Layer 5 of a small transformer language model trained on English Wikipedia (15 layers, counted from 0, width 128).
Take only the direct path to the model's output, skipping the later layers: a vector added to the residual stream pushes a token's score in proportion to its dot product with that token's output vector.

Output vectors of the tokens that the questions are about. A number n stands for n times 0.015.
" / (": -27 -28 -25 30 4 -23 -25 -45 3 25 47 22 -58 -56 41 11 -24 23 6 8 21 0 -8 40 12 69 36 22 -14 -46 -35 6 -2 -25 12 -9 -2 -57 -51 -69 -4 -13 11 -80 23 -6 69 -16 24 28 29 -28 68 -3 -4 -12 29 -38 -3 -13 -16 8 -37 -26 -8 20 -5 0 -18 42 37 54 -36 24 -78 -66 38 11 31 -2 -4 -9 9 18 0 -10 58 -33 -28 17 11 5 16 -14 -10 -23 -33 -4 24 5 -2 2 29 8 31 -74 -36 49 5 -20 61 -7 -27 28 2 14 61 -17 41 -29 14 -2 -49 -25 80 -22 63 -29
"arn": -10 -1 -38 -3 22 -19 -8 15 5 31 25 -39 -18 -41 -36 5 -6 13 -22 16 -47 31 14 5 -21 -9 -2 -11 -16 2 -30 20 -16 -26 14 -9 1 -17 -25 -48 -62 -15 15 37 34 5 -20 -1 -5 42 63 -24 31 -11 -36 -18 20 -7 -5 -9 11 -14 5 2 3 10 11 4 9 15 38 -26 -12 -5 22 6 -11 10 20 15 46 -11 -3 -44 -8 -1 -19 -38 -5 48 6 5 -10 16 5 -2 -11 19 11 46 -8 -25 4 -7 -3 -24 -11 1 0 2 1 41 -13 27 34 -24 -42 4 -25 -19 -10 23 -18 -25 12 6 29 16
"oted": -37 11 -9 3 21 -17 41 -55 -21 8 10 -15 -20 -14 0 19 19 29 -2 8 -59 -22 9 -4 -32 10 -12 36 4 -20 -27 -18 10 -21 3 -22 -24 31 5 -49 -12 -23 16 -1 -15 -9 25 -12 25 -22 24 41 15 -28 -47 -48 -58 17 50 16 -8 -4 14 1 21 16 -48 10 -15 35 34 1 -17 9 5 -19 -14 40 53 -19 9 -1 -28 -56 22 -4 13 -38 -42 -6 14 -30 26 10 -55 31 -22 -7 5 11 -21 -1 19 65 33 -11 -31 -18 -28 -17 29 30 -28 33 29 -27 29 12 0 -31 -27 1 -13 -10 37 -5 -6 -23
"reg": 21 1 -31 -10 34 -25 -9 -1 1 -1 1 24 -17 33 -26 -2 -26 6 -24 -13 -9 15 34 22 -9 33 -16 2 -4 -23 -51 -8 -10 -15 13 7 28 -2 -54 33 -41 -59 30 -17 -22 1 13 -4 -30 -11 -15 33 19 -57 -5 12 -40 -31 15 11 -3 4 19 -67 -23 -24 12 -9 -16 38 27 -3 -5 0 4 -11 38 -19 -7 50 -9 21 -18 -45 12 -27 -6 -57 -23 -7 -54 -33 -27 8 -8 19 6 -1 36 5 12 -2 16 17 8 -13 -2 40 -20 -65 15 -18 -16 27 1 69 49 4 -44 -50 -4 24 8 -1 -12 4 0 -25
"ably": -25 -37 14 0 27 -14 26 21 15 23 45 -27 4 -13 47 9 -73 32 -25 15 -12 22 -5 10 -13 -30 49 6 34 4 5 -26 -39 -27 11 -21 7 -20 -72 -65 -26 -60 13 -38 -14 5 4 -11 20 -23 5 -38 13 9 -50 -38 -44 -15 -3 -3 -23 -7 -42 -43 19 -19 1 -32 17 -32 -4 -3 40 8 -2 2 20 11 0 -8 -14 7 -42 -40 54 13 -11 0 -21 -17 -73 -30 9 22 -40 39 26 -29 -53 -31 -18 51 3 -5 -30 -18 -34 -1 -38 -37 -3 43 0 28 -18 13 5 32 61 -59 14 19 -3 -8 55 -2 2 84
"/": -5 -12 -7 -17 -2 22 -7 28 -24 -16 -17 7 -3 5 27 -2 -14 -6 4 -8 10 -4 -1 -13 -24 -54 -4 -14 -22 27 -10 6 2 0 2 12 -9 14 11 -9 31 1 7 4 1 3 -9 2 29 11 -19 -18 -21 32 32 14 -4 12 28 -9 -1 0 -21 1 -37 -9 18 1 18 40 6 -18 1 1 9 35 14 -17 -10 5 7 -11 36 28 -2 -4 -21 -2 2 -11 3 7 -4 7 16 -25 -13 0 18 -3 23 -5 -19 0 18 31 29 -8 -5 2 21 -7 -2 -6 13 9 10 30 28 1 -14 -15 2 9 6 -9 -29 -6
"\".": -19 -39 -3 -1 12 -20 -5 15 60 -7 20 21 -35 21 52 23 -15 -40 22 74 -13 36 -25 41 2 -19 -6 -20 27 -16 -22 18 6 -5 33 5 22 -19 29 -41 19 -3 2 -51 20 -71 32 -2 -3 63 23 -22 -2 -23 -41 -46 -2 -30 -3 9 15 18 -8 -51 52 -16 -18 -46 22 6 -33 5 -5 -9 33 -32 -4 42 -7 2 -15 -3 -15 -24 -3 5 12 -21 -28 -51 -45 -60 3 -15 -26 23 -21 -31 -27 17 2 5 14 -20 2 -5 -11 38 -38 -5 9 8 -18 11 40 -2 17 -10 35 12 -12 22 18 -1 3 2 2 -46
"ared": -12 -39 -16 -8 32 2 -13 -38 7 15 14 -24 39 -9 -38 10 -7 31 -39 26 -38 -15 13 3 -18 -22 41 9 7 -29 -63 12 -11 -5 19 -24 14 5 -46 -15 9 37 31 -26 -2 -6 2 -9 25 0 62 37 26 -10 -20 -35 -28 -19 -30 3 -6 -5 11 -62 20 29 -13 21 0 -17 24 -1 -11 3 17 33 -37 53 33 8 -14 -8 11 -9 -28 -9 -32 -10 3 5 -19 10 -7 2 -41 7 -8 9 12 36 -21 22 -7 4 -24 -8 -76 25 -70 5 -15 -26 -30 24 26 -12 -32 -28 -10 -50 10 20 44 -26 6 -20 -18 15
"er (": -48 14 44 27 18 -10 -59 -6 3 24 -5 -43 -3 -67 23 0 25 3 14 7 -35 54 -4 47 -9 -27 5 10 12 -58 5 -7 -5 -8 6 -25 16 -9 -18 -20 -2 -6 -51 10 -8 8 5 -5 35 45 -14 -23 -1 -7 28 -11 -20 -32 -21 16 2 -5 15 11 31 -25 -16 -13 -14 -5 37 -28 1 -4 -61 -42 -4 -23 19 -23 -4 6 -20 -16 19 21 10 -61 -2 51 -18 -48 22 -32 26 27 13 24 16 -3 -22 -28 44 -26 -8 7 -12 5 1 -1 49 0 -5 27 -15 19 -6 -46 -19 -7 -2 -6 -25 -17 30 19 15 2
"istic": -50 -14 23 35 15 5 38 -17 9 -9 -19 -17 29 10 68 50 -25 9 8 16 -48 29 -56 7 6 13 -21 -15 -21 -65 1 17 -29 23 15 -24 19 4 -12 -18 -31 -18 6 46 -1 4 54 -16 36 14 17 5 -26 -33 -13 -13 -25 49 26 43 -2 24 59 35 13 4 -34 50 2 -27 34 -1 58 -13 -18 -38 -9 -1 14 -41 16 1 -48 -54 20 -18 -21 -9 18 -4 15 -50 19 -19 -21 -17 -34 5 -41 -29 -16 -14 -1 28 -14 -42 1 3 -34 -31 32 19 -11 31 54 70 16 -27 16 0 13 -12 15 -40 -24 14 10 -4
" than": -5 -29 25 -26 25 6 -24 -6 29 -1 -3 -18 22 13 57 -1 -89 21 5 43 -51 -12 -49 11 -18 -11 12 -9 48 -21 -80 -17 -2 30 31 -31 46 -44 -45 -30 46 11 -34 19 -31 -57 24 -15 15 20 -42 -21 22 -30 -18 -10 -40 -10 1 17 -18 -31 -6 -57 26 -5 -19 -8 1 -34 40 60 -7 -5 18 -40 8 40 1 -25 19 -9 -4 20 44 1 -27 -9 28 26 -72 -10 33 -14 -16 2 -20 -35 -22 8 2 -25 -26 -7 2 -62 -9 22 -29 -16 9 43 -16 3 -13 28 39 -7 -58 20 -16 50 10 -5 18 -89 -12 -53
" polit": -35 0 -19 -38 8 10 34 -4 -6 32 -4 -14 -35 -8 13 31 -31 -18 3 42 23 2 -20 -5 -22 7 23 -16 20 -26 -21 -17 -2 -32 36 -23 10 -13 -6 -14 -37 -25 25 -33 -28 -13 -18 -19 -38 38 3 -30 -9 -46 18 14 -46 -15 -4 3 2 -3 19 -67 24 9 -12 9 -2 -25 41 14 7 7 -15 14 12 -11 -16 5 46 19 -16 -32 -20 -25 6 0 -10 25 -21 29 -34 -29 -6 29 -36 -11 -38 7 2 -11 32 24 11 -23 9 3 -5 -29 -11 12 0 5 22 16 37 23 32 4 -4 -12 -5 -10 20 -20 24 -21
"stitution": -40 -36 -16 -57 34 3 -8 5 45 22 2 -21 -24 -7 -26 64 -33 -5 -21 21 -56 -2 -19 -15 -3 -12 -26 -19 -2 24 4 -7 1 -26 25 -14 41 -37 -2 -5 -31 -7 -22 14 -19 12 -12 -1 -51 8 50 -27 -7 -10 -28 -8 -27 2 -14 20 8 -16 40 -3 19 -31 -19 -10 -30 -14 27 9 -10 8 -35 -16 17 -3 -10 17 22 -22 -41 -34 5 -26 42 -40 -37 18 15 -50 43 -29 -39 1 -12 -21 6 -27 26 20 -8 1 47 -17 -18 37 -26 25 -2 36 -32 33 -14 40 43 8 67 16 -4 -5 -38 7 25 3 22 50
"er": -36 40 43 25 3 -13 -22 32 -16 -12 6 -67 5 -59 -9 14 22 -33 25 0 -4 28 30 20 7 -34 -35 -6 5 -51 -5 -26 14 26 -5 -3 -11 -11 19 9 2 21 -13 23 2 26 -10 5 27 17 -17 -17 -28 22 18 -3 4 17 -11 -8 5 -27 -3 22 21 -1 -4 -26 2 13 43 -25 -10 -15 -2 -11 -35 -18 -9 3 18 19 -23 20 -15 20 -19 -5 34 48 -13 -30 -16 27 30 22 10 15 26 -8 1 -14 12 -10 -14 13 -5 -17 32 7 31 -17 16 7 -15 5 -12 -23 -44 -14 12 -17 7 -26 25 19 -12 -39
"ground": 34 -67 34 -40 38 -26 -6 -5 39 -10 11 1 7 -4 19 17 -36 7 -41 6 13 18 15 43 -14 59 47 22 8 -29 2 -10 44 0 40 -7 35 -67 -10 7 -8 -39 26 7 -32 -18 5 -6 -33 -12 -18 -18 65 5 -9 7 -54 -34 -4 30 47 -46 53 -15 -23 -37 -19 -15 29 -7 41 -20 20 23 10 -58 -7 -9 9 0 -4 -6 14 -24 29 -5 4 -58 -27 -28 7 -23 22 23 -35 -19 -2 -11 6 9 -68 -23 35 -18 36 -6 9 44 -35 -15 37 10 -2 15 20 39 -30 -16 -16 5 -24 -10 -34 0 -15 -9 42 0
"day": 40 40 1 -49 24 -26 29 -26 46 52 -1 -21 9 17 13 -5 -2 11 18 62 -9 13 -31 35 48 -1 -45 29 27 -23 18 -43 5 -21 2 -61 53 9 -30 -17 1 6 -13 16 -32 -71 -31 -8 3 34 19 -37 32 42 -13 -71 13 -23 -23 52 29 -6 -2 -32 -38 -24 -26 -21 36 -20 68 -4 29 6 -30 -45 12 26 -3 44 17 -39 -97 -35 -1 -15 13 -20 -75 50 -22 26 -5 -34 -67 24 -39 -23 -6 -8 -7 -3 -9 -16 -18 -14 7 41 -49 -13 67 -37 -7 10 33 3 -6 -23 -33 35 -66 31 -47 29 21 -47 40 4
"levision": -6 4 -38 7 24 10 -6 -31 29 15 -3 29 7 -2 30 45 -32 39 34 -22 13 59 -17 38 -20 -12 54 -27 56 2 -3 55 2 -22 1 3 51 -22 -38 -9 -44 -16 -8 -48 -25 3 34 -10 -22 -15 -7 -2 13 -37 35 10 -41 -33 -35 19 17 -37 33 14 46 -10 -29 -1 1 -39 14 7 82 11 10 -34 -40 -17 27 10 1 -17 -31 -19 -27 8 9 -3 -53 23 -14 -16 29 -13 -9 7 -11 -1 20 -6 23 -60 67 11 57 3 -3 -2 -39 1 17 37 -21 34 -3 5 42 -50 10 13 -61 11 -57 10 70 16 35 -6
"known": 35 10 18 32 34 -24 9 -15 -19 -1 13 -12 16 15 49 29 -31 1 -29 5 -12 -3 -2 -15 -13 7 39 -32 -4 -12 -2 -3 -23 4 8 8 48 -4 -16 5 5 -12 23 17 3 -46 -11 -6 17 25 32 -30 36 2 31 -30 -62 -19 12 -33 20 -38 45 -23 12 27 -24 5 -18 36 53 -3 31 19 -34 -43 38 37 12 -32 -25 -14 -50 -9 -40 -40 36 -35 5 37 -8 -34 22 -8 6 62 -7 8 -6 -26 -4 22 -20 5 6 -28 -8 -34 -3 -41 3 13 -15 35 16 39 38 10 18 -2 3 43 -32 1 8 10 16 7
"ball": -44 23 -9 15 46 16 23 -21 13 -4 20 6 27 -9 29 -18 -53 21 -76 31 -17 20 -46 16 29 -4 -18 21 39 -13 -15 60 18 -30 25 -17 73 -10 -35 -33 14 -5 -43 -36 -17 -25 -14 -1 1 32 -26 -12 -2 4 -23 -26 23 31 26 43 23 -22 -2 -76 2 42 -4 10 2 -30 46 -11 -6 14 -32 4 41 57 2 -19 19 -14 5 -25 7 -6 18 -18 -40 33 3 -59 19 46 -4 5 -4 -16 11 -1 4 -2 31 9 16 39 13 30 -37 -43 9 1 -17 13 -11 15 10 -59 26 16 -9 5 -28 -12 9 -26 18 18
"ically": 11 -30 14 -22 34 26 35 -29 -9 6 51 3 42 -5 36 -2 16 19 14 45 -71 16 -34 18 -34 1 -12 -73 30 -54 -13 -8 -57 32 18 -31 19 -42 9 -11 9 -42 -15 4 5 5 38 -14 -34 17 0 -17 -27 -5 -30 -11 -37 -33 6 21 -24 -43 2 -1 -18 64 -27 21 43 -7 17 40 9 -1 -5 -8 -13 -9 30 -60 -32 2 -27 12 -28 -54 -13 -27 -27 -26 -17 16 35 11 -23 -15 10 -53 -23 12 34 28 1 13 0 -24 -8 -8 -49 -80 6 15 21 26 33 42 25 -22 29 -5 -9 48 1 -53 -5 25 9 -24
"ft": -1 13 -35 21 2 36 -37 -59 0 39 -4 -26 27 -4 -20 47 -32 -23 -23 3 16 25 -18 17 -2 -44 -31 -41 36 -12 -27 16 -31 -3 14 28 29 -17 13 -1 45 9 36 -32 -39 -2 -18 1 5 9 93 38 53 -15 -1 -9 -1 35 15 -1 -31 29 30 -33 -12 -43 12 -1 18 -18 32 19 -14 16 -64 12 -21 25 9 -29 49 -3 12 -3 27 -12 44 -16 17 -27 15 -8 16 18 -23 39 -42 17 2 -20 -16 -11 35 -2 34 14 -24 9 -48 19 20 21 -12 24 27 9 -7 8 -43 9 14 24 -15 -28 35 -43 5 -4
"hes": 3 -82 0 38 39 2 2 7 -31 30 14 -10 -63 17 -7 10 5 -20 2 16 2 40 -20 -19 -44 28 1 -26 -28 -16 -19 -21 -35 -17 25 14 29 -20 5 -2 -30 -29 14 -8 -27 0 -48 -3 -44 31 -24 -25 0 -12 -17 46 27 4 37 38 6 -6 43 -1 -38 -27 -8 -12 39 -24 37 31 -14 7 11 -20 25 -37 57 -11 -30 15 12 -15 56 -2 11 41 -17 36 -18 -12 -5 -7 37 42 0 -20 -5 7 17 -32 20 4 -24 -44 32 26 8 -22 19 5 11 22 -38 28 -26 -51 20 16 12 62 8 -25 55 14 -26 21
"ately": -25 -26 1 31 22 -23 -7 -25 12 32 6 -31 -31 -13 27 37 -32 66 -61 -41 -51 -25 -16 14 -37 -21 67 -22 59 -52 -1 -17 -17 -6 9 -26 -10 -55 -41 -55 -13 -30 -5 29 3 3 45 -6 -9 5 66 6 -14 2 -42 -8 -47 -42 37 7 -15 7 24 -45 66 -4 -16 -27 42 -11 -3 7 -3 6 8 33 30 -34 1 -58 5 16 4 14 30 -17 44 -24 -56 -9 -41 21 28 -40 -48 26 -27 -58 -46 -23 -11 29 -8 36 5 21 6 -22 -26 6 4 -17 -9 39 25 -22 34 -27 -4 -55 -12 15 -23 -22 11 35 12 -2
" own": 9 -19 -17 -38 0 -11 -8 8 7 22 -1 -13 34 -4 38 1 -12 37 -24 17 -16 -11 -5 41 -29 19 -8 12 32 -9 6 19 15 -6 13 -37 -2 -23 31 -1 -4 -9 22 -30 -20 -8 -27 -9 -13 10 -8 19 9 2 24 -8 -45 7 -13 18 8 -24 -19 -36 13 -19 -5 2 7 6 15 -2 -21 5 -6 -28 25 25 23 -9 30 28 -14 -39 -34 -3 -8 -6 -20 29 -18 0 22 -32 -23 21 -31 -37 -36 26 -18 -40 28 24 14 33 9 2 4 30 -11 -4 0 -1 10 44 6 19 -9 -7 7 48 -13 -47 -10 -36 16 7
"lic": -15 -38 7 -34 32 25 -16 -23 -18 13 7 1 -21 -24 -2 0 25 -6 -19 56 13 9 -17 20 9 -6 4 -14 -30 5 -40 6 10 -13 29 -35 -13 10 -40 53 15 -11 35 -31 -6 -20 0 -3 -14 22 2 2 17 14 -20 -52 1 -8 19 -29 15 -42 -27 -36 -12 -2 -29 19 -13 -26 60 27 30 -3 -15 -37 -21 20 26 51 -1 2 -28 -19 -40 -3 3 -44 -38 5 -14 -23 34 26 1 -15 3 11 23 0 -65 -5 27 34 68 -25 25 12 -61 -23 0 0 -10 29 -7 68 -7 3 3 -21 13 33 -19 10 25 5 11 -18

Each question shows what one neuron of this layer's MLP adds at an activation of 1. A number n stands for n times 0.0072.

n500: -5 -8 28 -31 12 2 -7 3 -34 9 34 28 10 14 -16 12 19 -4 13 -8 15 -9 15 -3 -2 -17 13 11 -32 18 -2 8 -5 5 31 -4 -10 0 3 -18 6 -8 34 5 9 10 12 19 -29 1 -5 6 6 25 23 -26 17 11 15 -20 44 -6 1 14 13 1 12 -47 -25 15 -1 9 0 -21 36 -8 -40 22 15 -5 -42 -54 1 11 -28 -5 3 27 -15 -10 0 -1 -14 22 -11 9 -22 8 8 -37 24 1 -17 -11 -10 54 13 40 5 35 11 22 -12 -3 20 3 21 -6 -2 -14 6 -40 3 -4 -9 20 -15 0
Pushed up most: "/"

n144: 12 7 -2 -25 5 1 10 -5 10 28 8 -20 -16 41 2 9 -16 8 11 2 0 16 -12 8 6 -19 5 -6 18 8 -14 -28 -11 -23 -6 -16 4 -18 11 5 14 7 -6 3 -26 -35 -6 15 23 -17 -1 -18 13 -5 -3 -4 -26 -11 15 -17 11 3 -2 -21 9 -10 0 -6 -26 -31 -3 -9 -2 -4 -10 19 -23 11 -11 10 -22 -1 27 14 -22 -45 10 1 -1 18 -15 -27 15 -8 -8 3 -5 0 16 11 5 -4 -3 -15 -15 16 -12 30 3 19 0 -4 2 -1 -16 -7 -32 -4 -16 -14 4 -26 -13 8 19 19 3 12
Pushed up most: "day"

n471: -30 21 -13 -14 42 2 24 2 12 -7 7 7 -33 0 12 -34 46 -16 31 -18 4 -6 12 -34 -37 -32 4 -13 1 36 -7 13 -14 -1 -5 -10 -2 -13 -4 48 8 13 11 -26 -5 -15 2 -1 -9 -12 5 4 -21 -1 -5 4 2 48 -4 -10 -29 -20 -12 -15 12 3 28 -12 14 -11 12 -22 6 -58 8 -2 0 -1 11 22 23 16 -19 8 -1 -10 -12 2 -21 23 9 34 -5 -12 -34 21 34 0 -12 3 -5 -8 16 -8 13 16 5 -18 -16 -52 -1 24 -11 19 -32 19 -1 -5 18 22 1 4 2 33 -11 -26 -6 54
Pushed up most: "lic"

n405: 17 -6 8 10 68 -11 -12 -20 -3 -7 -34 18 -27 15 3 -9 -5 14 -4 10 7 -16 -13 19 11 -8 35 2 10 5 -47 -6 -13 19 25 -14 15 -34 11 -2 19 -6 -24 -20 22 -8 12 19 -18 -4 -9 -5 11 -18 43 -3 -11 -30 -3 10 5 -2 7 23 -11 -19 -9 47 30 13 -12 3 20 -4 -31 28 39 -6 -43 7 -4 -14 -5 8 34 28 7 -47 7 28 30 -34 -2 3 -20 14 7 23 24 31 -4 -15 10 8 -2 -5 9 1 17 1 23 2 7 14 8 12 34 5 -6 -13 17 18 -6 -24 11 8 10 18
Pushed down most: "er"

n305: -26 -3 23 16 -4 -50 -10 3 -5 17 6 -5 20 -14 33 -4 46 3 5 -7 25 18 -16 6 -8 -8 15 5 -11 11 -54 -10 17 5 13 3 -7 -10 -32 0 4 -19 0 28 1 10 13 -9 -24 13 -17 -2 0 -7 11 -1 6 6 30 -1 -3 -4 -11 4 -19 2 21 9 17 8 -11 -20 25 8 0 4 -10 10 -28 -15 43 -13 -9 5 23 13 27 7 2 30 -1 -17 -11 -13 -8 7 -23 7 22 -7 -3 -21 -22 1 12 -5 3 19 16 17 -21 -13 -7 -38 -12 27 16 -16 -10 7 9 10 -11 -34 6 -22 -6 -25
Pushed up most: " than"

n62: 21 -23 4 -1 8 -8 0 0 56 -11 -9 -20 11 -27 22 -2 7 0 23 20 4 15 34 12 -3 -17 0 11 -4 1 20 -11 -7 -11 -31 26 -29 7 1 10 14 18 -28 14 13 -27 9 -52 13 12 -10 -4 -18 11 -16 1 11 -7 0 42 22 -6 -20 12 -17 2 9 -5 2 -12 18 7 -19 23 -21 -3 -38 -10 -22 -47 0 3 23 1 -3 -30 13 -14 10 10 4 22 -12 27 25 14 5 27 16 6 12 -28 18 3 -7 -2 2 21 1 11 21 -8 -3 -29 19 17 -37 -40 12 -23 -18 -4 -18 -35 0 -16 4 6
Which two tokens does it push up most, strongest first? "er (", "er"

n458: 0 -20 41 32 22 31 23 -4 -26 41 14 27 8 17 -10 -8 24 -28 14 18 28 1 -20 -2 -34 2 28 22 -41 -23 35 -4 10 -1 -7 15 -23 -8 10 0 -1 -13 -12 -31 -19 -5 -18 17 1 19 19 -2 7 10 9 -10 -11 -26 15 21 0 1 -4 -10 -16 -15 -23 34 16 -9 -10 20 43 -28 1 10 0 21 3 13 -35 12 -25 -14 -15 6 24 -31 -8 2 10 4 11 -9 0 -31 -2 16 -5 20 -22 -1 1 7 21 3 -1 14 25 9 6 13 50 37 24 -14 17 7 -5 -15 -21 3 -12 -5 -30 -7 7 11
Which two tokens does it push up most, strongest first? "lic", "ground"

n68: -5 25 -34 24 50 2 -45 -19 4 -25 14 -4 7 -22 -30 -22 -22 -25 -9 0 -30 -15 5 -37 13 -8 17 1 -47 -1 -20 25 13 21 -4 13 33 -6 17 -19 4 -4 -9 4 -17 -5 33 -29 7 3 17 -1 29 -16 -1 -56 -3 -9 -8 -4 -6 12 -22 20 0 3 14 49 24 5 -11 -1 -1 12 -89 -17 -10 -54 -20 9 -7 -34 12 -28 18 11 4 -22 16 3 -12 -17 -5 8 -44 20 13 -19 -10 -28 16 -13 19 6 30 -25 15 9 6 -3 0 0 1 -37 27 -4 24 15 -2 5 14 25 -21 4 18 17 33 4
Which three tokens does it push up most, strongest first? " / (", "ft", "stitution"

n449: -10 -36 -17 0 22 6 -5 49 -36 -2 5 21 -1 -8 16 -4 21 10 -18 8 -17 7 23 -13 -9 -15 -7 -10 53 -11 10 9 1 3 43 -6 0 -19 16 -12 10 -14 5 -12 1 -21 -7 -7 3 -34 16 -10 -1 9 -16 9 21 23 16 -13 -27 -3 11 4 15 -16 4 2 16 0 4 -4 -20 -15 28 10 9 8 -21 41 -14 15 15 18 23 -27 9 -23 -14 0 -15 -42 -25 -16 -27 -9 -21 -17 -18 -2 -17 18 24 -12 -8 17 -15 13 6 -25 -10 -3 18 -65 -13 0 -19 1 7 -13 -30 -14 27 7 -13 -17 3 -3
Which two tokens does it push up most, strongest first? "\".", "ably"

n374: -7 -7 24 -14 1 24 0 -33 18 -16 -12 -13 15 5 7 1 -1 24 -8 19 33 -3 1 6 16 8 7 17 -15 -37 23 6 -18 60 8 20 6 -27 21 15 -8 17 -8 7 13 -3 7 36 9 17 -9 29 30 -2 14 14 -31 10 3 -12 -2 21 5 4 24 15 -27 53 15 -37 -11 16 40 -49 12 -12 -35 -4 -51 -10 1 -7 5 18 -6 15 -13 -8 -28 26 -9 7 -20 -2 -15 -5 0 10 10 -34 -6 30 14 22 2 -28 38 5 22 2 11 -28 21 24 -24 22 28 -1 -12 26 23 8 -7 -9 34 -14 33 16
Pushed down most: "arn"

n242: 1 -33 -10 -17 3 -13 -13 -15 5 11 1 -24 10 13 -1 0 4 6 9 27 -15 -9 10 -2 9 -17 10 10 -1 15 -11 24 -18 -5 -56 25 4 28 8 2 3 -2 0 35 7 -19 28 4 3 -14 -20 29 -6 -18 28 -10 14 13 15 12 31 -6 10 4 -12 -9 14 -19 14 -5 -5 -11 12 0 -3 -15 27 23 -3 -12 -14 20 -21 14 -32 13 -24 34 -8 -15 17 9 15 -28 -4 2 -29 -4 62 26 2 -10 20 9 -4 6 -7 -10 11 -15 -2 -18 -21 -35 0 -11 -22 12 6 31 -6 -50 10 23 4 -14 -38 11
Pushed up most: "/"

n342: -8 -4 8 8 -26 11 -19 5 -21 25 8 13 5 5 -11 4 9 2 14 -22 1 14 -11 24 -17 -25 -56 -18 11 -24 -3 -8 -27 5 -23 17 8 2 -3 8 34 21 6 21 32 -11 2 30 5 1 29 -17 9 -16 -2 -22 28 12 -5 -22 24 -6 -15 -13 -14 -2 9 5 21 -1 21 -2 4 49 11 8 16 -8 0 21 -2 5 -11 14 -1 14 12 -2 31 2 1 9 6 -5 -14 13 -12 1 8 -1 -21 -3 4 15 28 -9 -5 2 -11 -34 -13 25 -15 1 38 -14 -28 20 -10 -23 16 -9 -9 0 -25 -28 -7 -1
Which two tokens does it push up most, strongest first? "ft", "arn"

n4: -31 -48 23 2 -4 -11 -5 37 -27 31 -7 26 -2 -5 22 -11 35 -10 -14 8 42 1 -17 31 -22 22 -6 -37 11 -13 -20 4 5 28 20 -22 -1 5 -1 26 -8 23 5 -15 -26 -11 1 -3 26 -14 -1 34 -19 -20 5 -13 9 4 4 3 6 -11 18 3 -14 16 -16 -1 2 -18 1 13 14 8 -15 8 -18 -22 -37 -2 4 -9 3 48 -30 -23 -5 -15 9 13 -4 -4 -24 -3 25 -5 -31 3 26 8 -20 17 5 8 31 -15 27 18 -7 -11 -7 14 -27 9 7 -16 3 -29 1 16 5 9 15 -8 -1 11 -15 12
Pushed up most: "lic"

n110: 26 19 -27 -1 -10 11 10 -31 -15 14 1 7 -4 10 3 12 12 6 26 -17 5 23 13 6 -20 -5 14 -20 -7 -7 -27 0 39 -12 -14 -6 6 13 22 25 17 1 -4 -4 7 5 -39 15 23 -14 -7 5 2 17 -5 -21 0 -8 -4 6 -32 2 24 -6 -4 -1 -4 -48 19 -5 0 23 -4 8 0 15 -9 -9 -10 -27 -11 16 -12 18 -23 8 -10 -15 -10 -4 9 -2 30 13 0 21 9 5 16 0 -7 4 -32 -25 0 -5 -22 18 -9 -10 -10 0 -18 34 -19 -20 36 -32 26 -3 -4 3 11 16 19 30 25 18
Pushed down most: "istic"

n226: -3 -12 -17 -11 10 -10 -4 28 -8 22 -2 15 -9 9 -22 26 -23 13 -5 -9 -41 -11 11 24 -16 3 0 18 26 22 -15 -3 11 25 -29 -15 16 14 -31 -3 27 29 0 14 -9 8 -10 -4 16 13 -11 -14 14 19 -11 21 55 6 13 25 -1 -12 -7 27 7 27 1 -14 -16 -52 -14 -7 -5 0 -13 10 -9 9 -21 -15 -15 -5 -21 -6 -11 -11 6 6 14 27 -21 6 -15 -5 -4 18 -1 31 -8 9 19 22 -41 -8 -19 3 5 -7 -17 -22 19 6 -25 -2 -20 -25 -24 2 15 -24 25 -32 4 -33 8 -32 2 20
Pushed down most: "ground"

n100: 32 13 -9 -23 -7 -24 -21 23 11 -11 -1 -19 12 -9 -37 -19 -21 6 15 -34 -8 3 29 -26 13 0 -16 -23 -2 1 10 -22 -15 24 -4 1 12 28 -21 17 30 -5 -3 0 -11 22 12 24 -20 -25 8 4 11 17 -7 -4 9 15 -39 -33 9 -12 -6 3 -3 -28 -20 0 -41 19 2 17 8 6 27 3 -7 26 2 -32 -6 -7 5 14 32 4 13 3 -8 2 11 4 0 0 4 40 -1 6 -2 9 14 4 16 1 5 -25 -5 -32 10 3 20 10 -10 21 -30 13 1 -2 11 -16 23 -15 -9 -7 8 -4 -21 17
Pushed down most: "\"."

n392: 0 26 20 18 38 3 5 -19 34 5 -18 11 -10 -9 -37 5 -15 -23 0 -12 3 -25 -22 15 3 -7 -11 -12 7 -14 29 -7 14 -4 -5 2 -13 -36 9 -2 -5 -3 17 2 2 6 -17 3 9 -7 -21 29 12 -5 13 -4 29 6 -28 -23 13 -5 3 -14 10 -1 1 -17 -5 15 26 14 5 -11 33 32 5 -18 -21 41 -16 -8 3 -13 25 -4 25 -19 -8 15 9 5 -19 1 -6 24 28 -4 28 -5 -9 -3 -30 -2 -26 6 -9 -22 -20 10 -13 13 -12 28 -49 -11 40 4 12 16 -3 15 -59 15 -30 0 14 30
Pushed up most: "stitution"

n248: -17 1 3 -8 0 -26 -3 -9 -29 -1 1 -29 23 0 -34 -22 -31 29 25 -39 -16 9 19 6 -1 -6 6 -29 -24 -11 -39 20 27 28 21 2 9 1 22 15 -7 20 -24 -20 -30 21 11 -4 4 10 -2 17 8 -13 -4 -6 4 -25 -1 -24 -19 -5 0 -50 2 -24 29 -27 -31 1 9 -10 -11 3 14 -9 11 -1 -3 -17 -7 -5 4 -22 35 3 4 12 56 -10 -3 -6 10 4 -26 21 18 -30 -16 23 6 1 -15 -12 10 6 -43 20 13 -19 2 2 -7 -17 23 -4 8 -5 15 0 3 7 -12 -30 -18 -34 5 -18
Pushed up most: " than"

n208: 17 -18 3 2 18 9 -18 -9 -19 -14 0 6 2 19 -17 0 -31 3 -51 11 1 -6 18 -31 -25 -15 7 23 -37 6 28 38 7 -5 -20 16 -2 -15 12 -13 -25 -8 8 -41 -14 -25 0 -3 -9 13 -8 -6 -17 -21 -2 -13 -9 -3 -3 11 -26 -7 -29 25 6 -28 14 -19 2 9 -24 -8 26 -22 16 4 2 15 23 -26 -32 -16 15 -49 17 25 -7 -27 -25 7 -35 -7 -17 -3 -14 6 11 0 -36 -1 -10 9 22 9 11 22 -16 -10 -3 20 -13 7 -9 43 11 17 -18 22 -4 13 2 14 1 23 47 -24 14 24
Pushed up most: "ably"